Layer 10 of a small transformer language model trained on English Wikipedia (14 layers, counted from 0, width 128).
A neuron's activation on a vector x is GELU(weights . x), where the dot is the dot product.

Input weights of the MLP neurons that the questions are about. A number n stands for n times 0.014.
n4: 14 -29 -23 16 6 -17 -4 -2 5 -15 44 12 -21 -45 -6 7 -29 3 31 -6 -14 2 11 -9 -11 22 -15 -26 -22 10 -15 36 -11 -38 6 23 6 -23 14 15 -15 -19 23 17 -13 -18 -9 12 -20 7 -21 -21 6 18 3 -3 5 -23 -2 5 26 -12 1 12 -32 38 32 -10 10 -16 0 8 -12 6 -11 -21 -13 -3 2 -2 32 -6 0 -21 22 35 -15 2 -47 -29 -20 -25 -10 17 9 -12 -34 19 21 -3 12 24 3 -9 -5 -4 -14 -1 10 18 22 -10 5 39 1 15 -13 -4 7 13 8 -12 0 22 8 -34 -31 15
n11: -8 -12 -30 0 -1 9 -12 0 10 7 19 -10 19 -39 -33 8 -19 -21 37 1 -16 -39 5 11 -11 20 -15 17 10 0 -21 5 6 -59 -22 -37 35 30 3 18 10 23 30 -3 41 -6 -24 66 25 8 16 -10 45 33 17 1 14 -19 24 -7 14 -3 -18 -28 20 8 14 -13 -1 -13 -16 -38 -1 -12 18 13 -20 -3 -15 4 26 14 -2 31 -50 17 21 33 23 23 -19 -26 -17 -17 -1 -3 -7 -3 -5 10 -5 19 -33 0 -26 11 -24 40 30 -14 -17 -15 -21 26 -12 -21 1 -13 17 -1 -14 -43 5 -14 21 -24 -6 -56
n27: 6 15 -14 -9 -36 -27 -14 2 3 24 2 4 1 3 -41 3 -38 -22 -13 -1 12 21 -24 25 15 35 14 3 45 -3 -23 31 -6 -23 -18 8 -4 32 -21 10 0 -36 6 0 1 23 20 -6 5 18 10 -34 -7 -13 5 -6 -14 35 -6 -6 12 -18 -35 -22 -25 -6 20 -19 10 -14 -3 11 18 -18 -19 -25 -6 48 27 5 14 11 9 4 -26 -8 -8 -16 6 51 20 5 9 7 -8 -6 -21 3 7 -6 8 20 5 5 9 -2 3 -8 43 23 -28 22 16 0 5 -12 -41 34 8 3 13 -34 9 3 -5 -17 1 -14
n40: -21 -5 -29 -16 8 -3 -1 -27 11 39 -9 -31 -1 11 6 12 12 -43 -24 -32 -49 7 39 -23 -33 44 9 21 27 -6 -18 27 3 12 37 -5 -5 -8 -6 5 -35 -14 33 1 -27 13 -6 -1 51 33 -36 12 4 -4 -45 -29 21 18 -15 12 6 31 38 -2 1 28 5 4 -6 -38 -22 -18 15 -29 -19 -11 -9 -19 -11 30 -10 -52 -14 37 -8 23 6 -15 31 -10 30 31 -17 3 -12 -8 -20 12 -15 15 41 13 -15 -34 14 10 26 34 -11 17 3 -10 9 33 -14 -2 -1 -21 -1 16 25 -17 -4 45 -7 3 46 30
n55: -54 -12 -47 -10 20 -17 36 -23 -3 -10 7 31 13 49 -30 -53 -6 40 18 7 -21 -6 -5 29 -40 26 -1 24 -41 -39 -7 38 19 12 -23 2 23 -16 -16 -2 38 15 -2 18 -27 32 -3 -4 -40 44 -19 10 0 5 -83 29 25 -31 -72 28 25 -5 -9 -17 17 -8 17 -37 18 0 28 5 14 -5 1 72 -1 -32 -20 -18 -11 -19 -25 -31 -6 2 27 -10 -20 32 -32 8 -1 -5 9 17 1 4 -54 43 8 -17 22 -4 6 -37 -39 -25 -21 33 -7 1 -21 9 23 -19 -21 -11 30 -1 -16 -31 -2 22 -5 19 39 27
n64: -19 -30 3 12 -19 -10 -16 15 1 -16 28 -2 6 3 2 -45 27 32 29 15 -19 -6 51 -62 20 16 -36 -5 1 6 17 21 -11 36 -8 1 -10 5 33 3 9 1 -19 -34 45 4 -11 -12 -34 -11 15 -23 7 42 -48 -8 -21 -14 2 -33 -28 -11 -20 8 12 13 -19 -12 16 30 9 24 12 -27 -6 23 8 5 -11 35 -28 -18 -5 5 6 -8 -6 8 -37 36 -18 67 13 4 18 6 -6 -7 -11 -6 -10 -44 -10 -6 6 6 9 1 -36 -15 -3 11 31 1 19 1 -31 -2 -11 -12 11 -7 3 21 -1 -11 -6 34
n111: -2 6 -12 7 15 2 -39 -14 -6 21 13 -11 -43 0 -10 -37 -12 -8 17 6 -17 17 -5 4 27 -53 1 -7 0 -14 -21 8 -59 -18 0 16 4 -38 -6 -1 -8 10 4 -15 2 -11 17 3 15 49 -12 17 -4 12 39 -16 7 -8 -22 -30 8 32 -32 1 2 -20 2 35 -13 13 18 -8 -9 -21 -26 39 -6 -48 -1 11 3 12 -12 -16 -24 2 -17 -2 24 2 -15 -12 1 8 -22 2 -11 -18 -3 -6 30 -3 1 -11 35 4 -59 9 23 -25 25 -17 24 10 19 10 -35 5 -19 -4 -9 7 -32 6 -2 -14 9 7
n135: -14 -36 0 -15 11 20 -22 -12 -2 13 -15 -18 1 -8 -29 8 -35 6 -28 1 -26 59 -7 9 27 14 4 1 -5 -2 11 8 5 14 1 0 9 21 -21 13 39 5 41 -15 -24 -11 -5 -11 -14 -22 20 14 -3 49 9 5 21 19 -33 -25 -30 -14 -15 46 27 11 4 2 54 21 -20 -25 -22 -10 3 33 -5 13 7 25 -19 -1 -13 -27 -11 38 31 11 -14 -15 0 31 6 10 -27 20 11 37 -39 -11 17 57 0 14 -14 11 -8 6 -9 -8 1 -11 -56 35 55 -7 -21 22 28 3 14 15 13 -24 -33 -26 4 -15
n136: -43 -25 -19 16 18 -11 29 5 -20 4 -22 -23 54 5 -18 20 7 -13 41 5 20 -14 -18 -8 11 0 1 5 -3 17 8 20 -15 4 -16 -9 5 18 -40 -26 7 -5 20 -5 -8 -13 5 -3 7 27 11 -3 -34 -2 11 -17 51 11 7 -14 -21 -5 24 30 21 21 -14 -27 -8 -64 -25 -7 -13 22 -43 -7 15 -16 15 12 1 -23 -4 -57 -21 36 -7 -23 -31 5 -5 -5 -20 -26 13 -18 -14 26 -4 -14 -34 -3 23 -4 -18 29 19 -14 26 35 -21 -12 23 48 46 10 -27 -28 16 6 -20 18 -37 -3 -24 29 -14 53
n189: 11 -26 18 -9 -8 22 4 -12 -26 62 -23 -17 9 -20 -29 -32 -20 -1 28 -35 -17 9 5 1 -31 -7 -4 -19 -1 6 -23 10 50 40 -7 18 1 1 14 49 -4 1 -29 -28 -32 6 7 11 -5 -19 57 -52 29 3 -20 -27 8 -26 -12 -30 47 -30 -15 -7 23 21 -30 -16 22 17 56 -36 -5 -19 -68 19 -7 12 -1 4 -14 -49 56 34 4 -19 -13 8 18 3 -18 -1 -6 -4 -15 2 -20 -3 7 -14 58 40 -22 16 19 36 3 -7 7 1 -8 12 -24 9 7 -34 15 -6 -40 -7 -9 -8 -9 19 -5 7 23 49
n217: -22 -47 -22 22 5 -21 14 -23 7 16 37 -17 21 -1 -20 16 -55 -21 31 13 11 11 -9 -15 -21 4 23 17 -16 -20 -43 23 39 -18 11 -29 5 3 34 -43 -5 1 9 -1 -5 34 -16 39 11 27 -6 4 -31 47 -31 -26 3 27 -9 -3 -7 -5 0 20 -13 21 9 -33 13 10 0 2 3 -30 16 46 0 5 -17 22 -15 8 5 3 -7 -37 5 -34 -35 42 6 21 36 -21 10 -5 -8 19 -7 45 -25 10 2 -59 7 -8 -38 -8 -5 8 -24 -5 -7 45 14 -7 9 33 8 2 -10 -1 17 12 2 -22 -3 -28
n246: -39 -8 10 2 7 -18 9 -10 32 -7 4 14 -3 -23 8 -14 -12 -14 -15 18 30 -13 19 36 3 -12 -1 -23 27 -7 34 -12 32 16 -13 -8 2 -2 4 -29 44 -11 -11 34 22 -12 -1 3 -25 8 -8 21 20 33 -25 4 -6 -5 -1 0 10 -8 -16 -6 -7 -12 -9 -19 -24 -6 -3 6 4 24 26 -20 6 29 -4 -11 10 -3 6 -16 -20 -8 13 48 4 5 -1 -14 22 -11 1 12 -13 -8 -17 -15 1 2 41 -15 6 35 -16 7 -16 -19 -12 6 -4 -25 6 -9 8 12 34 4 27 -22 -3 27 20 -29 1 -30
n342: 16 38 -5 -27 -18 2 -30 -5 -35 6 9 -22 13 -23 27 27 -21 21 2 -26 -33 38 11 7 4 20 4 -3 -4 -30 34 9 14 -16 -16 -33 32 -14 34 -3 52 5 -1 5 17 37 5 -11 -14 -32 12 -9 -1 -14 -21 -4 -4 -8 15 -22 -40 -5 -7 12 -34 12 -6 -17 -1 -1 16 -24 8 -1 -34 -28 6 -6 -3 -12 8 -26 -4 6 -30 2 1 12 5 -9 -28 -21 7 -16 12 10 -4 15 14 8 55 0 18 -27 3 5 23 16 61 -27 -7 18 -13 13 -1 19 3 20 -47 20 -42 -34 37 -11 15 -3 -7 17
n348: -7 -34 3 19 -1 1 13 -37 -2 16 11 -13 2 2 -37 6 22 13 33 -12 13 10 4 -9 0 0 -13 -41 12 -5 -19 16 -1 -3 -9 -17 -30 13 -19 0 -11 -11 -5 -5 12 38 23 11 7 6 -20 -60 20 26 24 5 -17 -12 -11 -1 -7 9 -3 -12 14 45 24 12 4 28 -14 39 -4 -8 23 1 -51 24 -1 52 -15 9 6 -18 -8 -4 11 12 8 10 -29 33 29 -45 -46 -44 -10 -25 -14 -11 -3 5 -13 -2 39 0 -18 13 18 49 14 14 -9 8 -50 4 -16 9 25 -25 15 -38 22 -6 10 13 -9 -25
n423: -40 -51 15 11 1 8 -31 39 -14 -11 -11 16 -15 -3 17 -9 -30 -20 -4 14 -27 24 -13 -22 -12 11 19 60 36 -21 -1 19 -38 19 4 13 -3 -31 -17 1 -19 7 19 -6 -1 14 7 1 6 11 23 7 -15 -5 2 -15 24 45 -10 -4 -25 -22 -23 -35 16 20 -7 13 7 -19 -17 10 18 -10 -34 -17 -38 3 -15 -12 0 12 -32 -52 -10 19 -1 10 16 14 10 -37 4 -13 12 -28 -6 -17 21 0 9 35 21 -30 1 8 1 5 9 -39 -2 -8 -5 10 -32 30 -2 9 3 -13 28 -18 28 37 18 12 -23 16
n443: -31 -1 -4 -5 -1 -32 -11 4 -12 57 30 -32 -6 23 -18 -17 -16 15 20 6 18 10 -39 -13 -4 -20 23 -44 -24 44 -7 -34 -1 3 4 -4 16 -3 29 -15 -39 -24 30 12 92 -16 -8 15 18 11 24 -23 4 -32 4 23 21 -4 -7 -5 -11 5 18 -20 7 -40 -13 10 18 19 39 -3 39 27 -9 6 -55 41 1 22 25 -6 -6 -20 22 -14 -22 31 29 30 -1 -10 -78 -18 7 6 -10 -31 52 4 12 -4 -11 21 37 49 1 29 27 -57 3 4 -23 -20 -6 -2 16 -21 6 4 -3 21 17 19 22 8 1 13
n454: 3 12 7 47 -20 -4 -1 19 12 -13 3 17 -14 -10 14 48 48 -26 13 9 -10 -7 -12 27 32 8 -1 18 -10 -15 -32 23 1 -19 4 42 29 -26 -20 14 11 -32 -6 61 -29 14 -29 31 55 18 -35 -11 43 20 -14 -11 -9 -23 -28 -29 -18 -42 -11 -10 0 -1 13 29 5 10 -22 -42 -4 -11 4 16 -11 -10 20 -14 5 3 -22 -52 14 18 10 -36 9 42 -33 2 26 8 -1 -44 -20 26 21 -25 3 -22 24 -37 -25 -2 10 -27 -6 62 -3 7 -19 15 -2 11 3 23 -14 -32 -4 25 41 -39 -24 0 58 9
n486: 2 -7 21 -23 -18 -9 19 36 -19 30 -28 -4 47 -16 31 17 -23 25 -4 -6 -2 -2 -12 10 5 -9 5 -39 -10 -25 -43 -3 0 12 -30 5 -27 -5 10 14 -11 -8 -21 -9 14 -23 58 -2 11 29 22 -5 21 -6 -7 -2 -1 32 7 1 -10 -36 7 -18 -22 1 -4 -16 0 -8 -12 14 7 -23 -28 2 -10 21 -23 -12 26 19 -18 30 -13 -14 -26 -23 -4 5 -7 12 -14 13 -3 12 2 8 9 7 -5 -19 4 -40 -2 -20 -17 5 -12 9 17 1 4 -16 4 -16 16 0 10 3 -21 -5 0 -2 2 -16 15 14

Each question shows a token from some text and the vector x that enters the MLP there. A number n stands for n times 0.053.

" |": -7 -15 -30 17 35 2 -6 -26 26 -17 14 -4 -4 6 -1 22 38 19 13 11 -24 -10 -5 14 4 9 8 -16 -1 28 -10 9 7 29 51 -3 12 2 -15 -2 0 -9 6 10 -33 -21 -27 -18 8 16 21 14 6 -25 15 16 -34 -48 6 26 10 -2 -21 26 23 0 -16 1 -29 17 15 -4 -7 -34 0 -24 13 0 -8 -40 25 -1 -14 9 -20 -8 -14 -14 -21 6 9 -27 21 14 -13 46 35 -27 -4 16 -52 -16 -21 8 19 13 44 -7 -6 -1 -6 -25 0 -4 8 21 0 -4 12 0 0 25 -18 -7 -15 -10 -46 6
Which neuron fires most, and how strongly? n136, at about 1.6

"ry": 48 -14 -26 -8 18 -10 9 -30 8 -23 24 18 -16 2 14 38 -6 -1 29 -23 -5 -7 -16 20 18 4 11 6 -15 12 -1 13 18 -5 47 -10 -20 8 0 -7 -16 -2 11 -11 -20 6 -40 10 10 0 -7 29 -6 -13 13 -1 -4 -45 17 17 58 -18 -37 25 36 -33 -6 11 -28 -12 -21 18 -18 -16 14 -58 11 1 -13 -10 43 -2 -4 0 -19 -2 -13 -27 2 -1 15 -16 -1 13 -18 34 4 -2 -14 26 -17 -20 -42 48 5 -3 23 -3 -14 -5 4 -24 -28 2 8 14 -5 2 7 0 20 9 6 -30 -6 -7 -5 37
Which neuron fires most, and how strongly? n4, at about 4.3

"th": 15 -18 -6 22 24 3 -6 -23 -22 -31 -14 7 -8 2 14 14 -7 33 37 0 -5 0 -22 24 44 8 15 14 -5 -1 7 25 -1 -5 31 19 2 0 -15 2 -16 1 12 -14 -7 -19 -13 -5 5 1 11 -1 -8 -41 9 13 -11 3 18 20 16 -37 -30 23 20 -25 8 6 -12 1 -2 14 -19 -12 25 -30 24 23 -26 -10 71 14 -19 -17 -36 -13 -13 -27 -28 1 9 -27 23 -33 -25 20 2 -6 17 35 -46 15 -37 9 -9 -13 24 -19 -16 26 -18 -17 1 15 0 22 16 17 -16 -6 -16 -2 6 -6 -20 -5 -2 31
Which of these neurons fires most? n136

"en": -8 -14 5 5 47 45 5 -28 8 -41 1 -6 17 11 15 1 26 26 -1 -27 -13 2 -22 17 24 -24 22 14 23 26 -13 10 21 17 9 6 -32 20 3 9 -12 -15 3 2 11 -13 -17 -8 -9 1 28 3 2 -30 25 34 3 21 6 6 8 -14 -14 3 28 -31 -20 -24 -13 15 4 15 -11 10 14 -39 6 6 -39 -5 -8 -5 -31 4 -51 -4 -6 -22 -26 -6 2 -32 13 -35 -22 33 23 -3 7 19 4 -9 -12 30 -23 -2 3 -10 -22 -3 -36 7 1 -31 -23 29 36 -21 10 6 8 12 -8 -18 -7 14 -15 28
Which neuron fires most, and how strongly? n136, at about 1.7

"o": -3 -7 5 35 20 29 3 -24 -10 -29 -4 15 -9 3 52 40 35 24 2 -8 -11 -6 1 -1 7 -23 -5 2 27 19 13 0 31 -3 17 -35 -19 8 3 0 -22 -16 -3 9 -21 -7 -10 -7 -12 10 17 20 10 -34 0 24 -23 1 28 7 7 -20 -28 4 26 -24 -36 -7 -44 18 9 6 9 -14 12 -28 33 -5 -6 -18 5 -27 -25 -19 -61 -1 9 -12 4 -5 22 -23 -11 -27 -6 25 21 -24 11 41 -8 -7 -26 24 -12 -24 45 3 -3 -12 -36 -15 10 17 -15 38 15 3 8 -12 -8 10 9 -22 -23 20 -8 40
The two highest activations, in order: n342, n136

" 30": 26 -33 5 -7 17 2 -10 -28 23 -12 1 -5 -2 25 0 5 21 10 0 -29 -12 -4 -29 20 30 6 20 6 -11 7 -6 33 26 -10 33 -15 -10 -10 -9 15 -13 -12 15 16 -25 -16 -18 -17 5 -17 7 -6 10 -28 19 23 -8 -3 3 11 8 0 -43 12 40 -16 1 14 -16 46 -10 6 -28 -32 -1 -23 13 7 -15 -20 47 -15 -16 3 -23 -25 -9 -22 -32 11 27 -15 32 -27 -23 34 -11 -2 28 50 -8 1 -8 20 14 -16 24 -28 -17 -11 -15 -11 10 -7 -9 39 8 -6 10 15 -3 14 -2 -11 -9 -6 -30 13
Which of these neurons fires most? n27

"f": -2 -23 -23 7 4 43 9 -21 -3 -21 -5 -17 7 20 35 10 14 6 -10 -15 -11 7 -21 0 47 -32 9 -9 16 18 -12 27 3 24 -5 -7 -23 42 11 17 -4 12 -15 -20 5 -11 -22 -9 9 -3 -6 -11 -13 -23 0 18 -16 -14 -10 22 24 -21 -28 29 33 -28 -23 10 -17 32 -17 6 -8 -34 20 -34 24 6 -18 -5 -11 16 11 -5 -28 -9 -4 -36 -21 0 3 -6 12 -5 -17 33 17 1 16 33 -11 1 -23 2 2 -26 7 -11 -56 14 -24 -3 -16 6 -5 38 28 -11 5 26 18 20 1 -20 2 -11 6 32
The three highest activations, in order: n64, n135, n486

"s": 47 -21 -18 -4 15 -13 -6 -11 -4 0 2 17 -7 18 9 38 11 10 17 -9 -7 6 -14 17 3 19 17 -23 13 8 4 23 11 -2 18 -10 -24 44 26 4 -9 -9 -14 -15 -48 -5 -11 -15 37 -4 -12 37 -1 -29 19 25 -36 11 21 -6 17 -47 -8 26 46 -28 12 6 2 12 -14 2 -30 -20 5 -43 4 9 -28 -10 1 -5 -5 -4 -57 -21 20 -1 -20 -17 20 -16 2 -6 -12 33 21 -7 5 13 -21 0 -6 28 3 -14 9 -12 -5 2 -13 20 -49 -13 -13 15 -4 -2 17 -2 30 3 -6 -3 11 -5 -24 15
Which neuron fires most, and how strongly? n135, at about 2.8

"x": 28 -27 -11 -10 5 15 -9 -10 -1 -14 -5 9 23 20 30 0 -4 -1 3 -3 -10 -14 -10 17 9 -24 7 -4 31 20 17 18 -2 18 20 6 -42 27 28 -16 -8 -8 -25 -14 -5 -13 -16 14 23 1 8 8 7 -21 -2 24 -38 -9 11 21 22 -32 -11 29 23 -46 -21 12 -46 28 -5 16 -10 -36 48 -52 44 21 -8 -32 7 24 -4 1 -16 -2 4 -32 -8 -12 3 -5 -2 -2 -20 36 10 -16 5 37 -24 2 -19 26 7 -9 7 -18 -18 -13 -41 12 -30 1 -16 20 5 -13 3 2 13 14 -13 -17 11 0 6 18
The two highest activations, in order: n246, n486

"e": 28 3 1 0 14 7 11 -19 6 -21 -10 -14 -8 -16 21 21 12 -5 23 13 2 -4 -8 27 37 2 -5 8 5 -13 5 3 15 8 37 -22 -21 11 14 -5 -17 -12 -12 -24 7 4 -11 19 -2 4 -2 21 1 -67 12 28 -8 -15 19 6 28 -12 -23 25 14 -47 13 -9 -50 20 -6 -5 -14 -24 3 2 25 6 -22 4 41 0 -7 -1 -33 -12 0 0 -10 -5 14 -30 1 -14 -26 38 -4 -31 9 47 -32 -35 -49 39 6 -8 24 -1 -37 8 -14 -18 6 -4 8 36 19 -6 9 -5 -8 8 -8 -16 5 -3 -26 30
Which neuron fires most, and how strongly? n11, at about 0.11

"r": 0 -24 -11 -2 12 37 6 -24 4 -7 4 -45 11 35 17 -4 28 38 -7 -28 -15 10 -8 14 20 -7 16 -12 5 8 2 3 18 1 17 11 -25 30 4 23 -5 -5 8 4 -11 -27 -21 -28 7 -12 -5 22 1 -33 -4 12 2 16 32 24 15 -28 -41 24 22 -49 -10 13 -4 19 -9 8 -29 -4 8 -45 32 -3 -17 16 6 -8 -41 -2 -45 -7 -2 -8 0 1 20 -15 -2 -10 -5 22 2 29 11 41 7 -6 -17 21 -29 -3 18 12 -13 7 -33 -3 -21 -15 -20 59 10 -12 -16 -4 0 24 -1 -15 -35 8 -18 29
Which of these neurons fires most? n135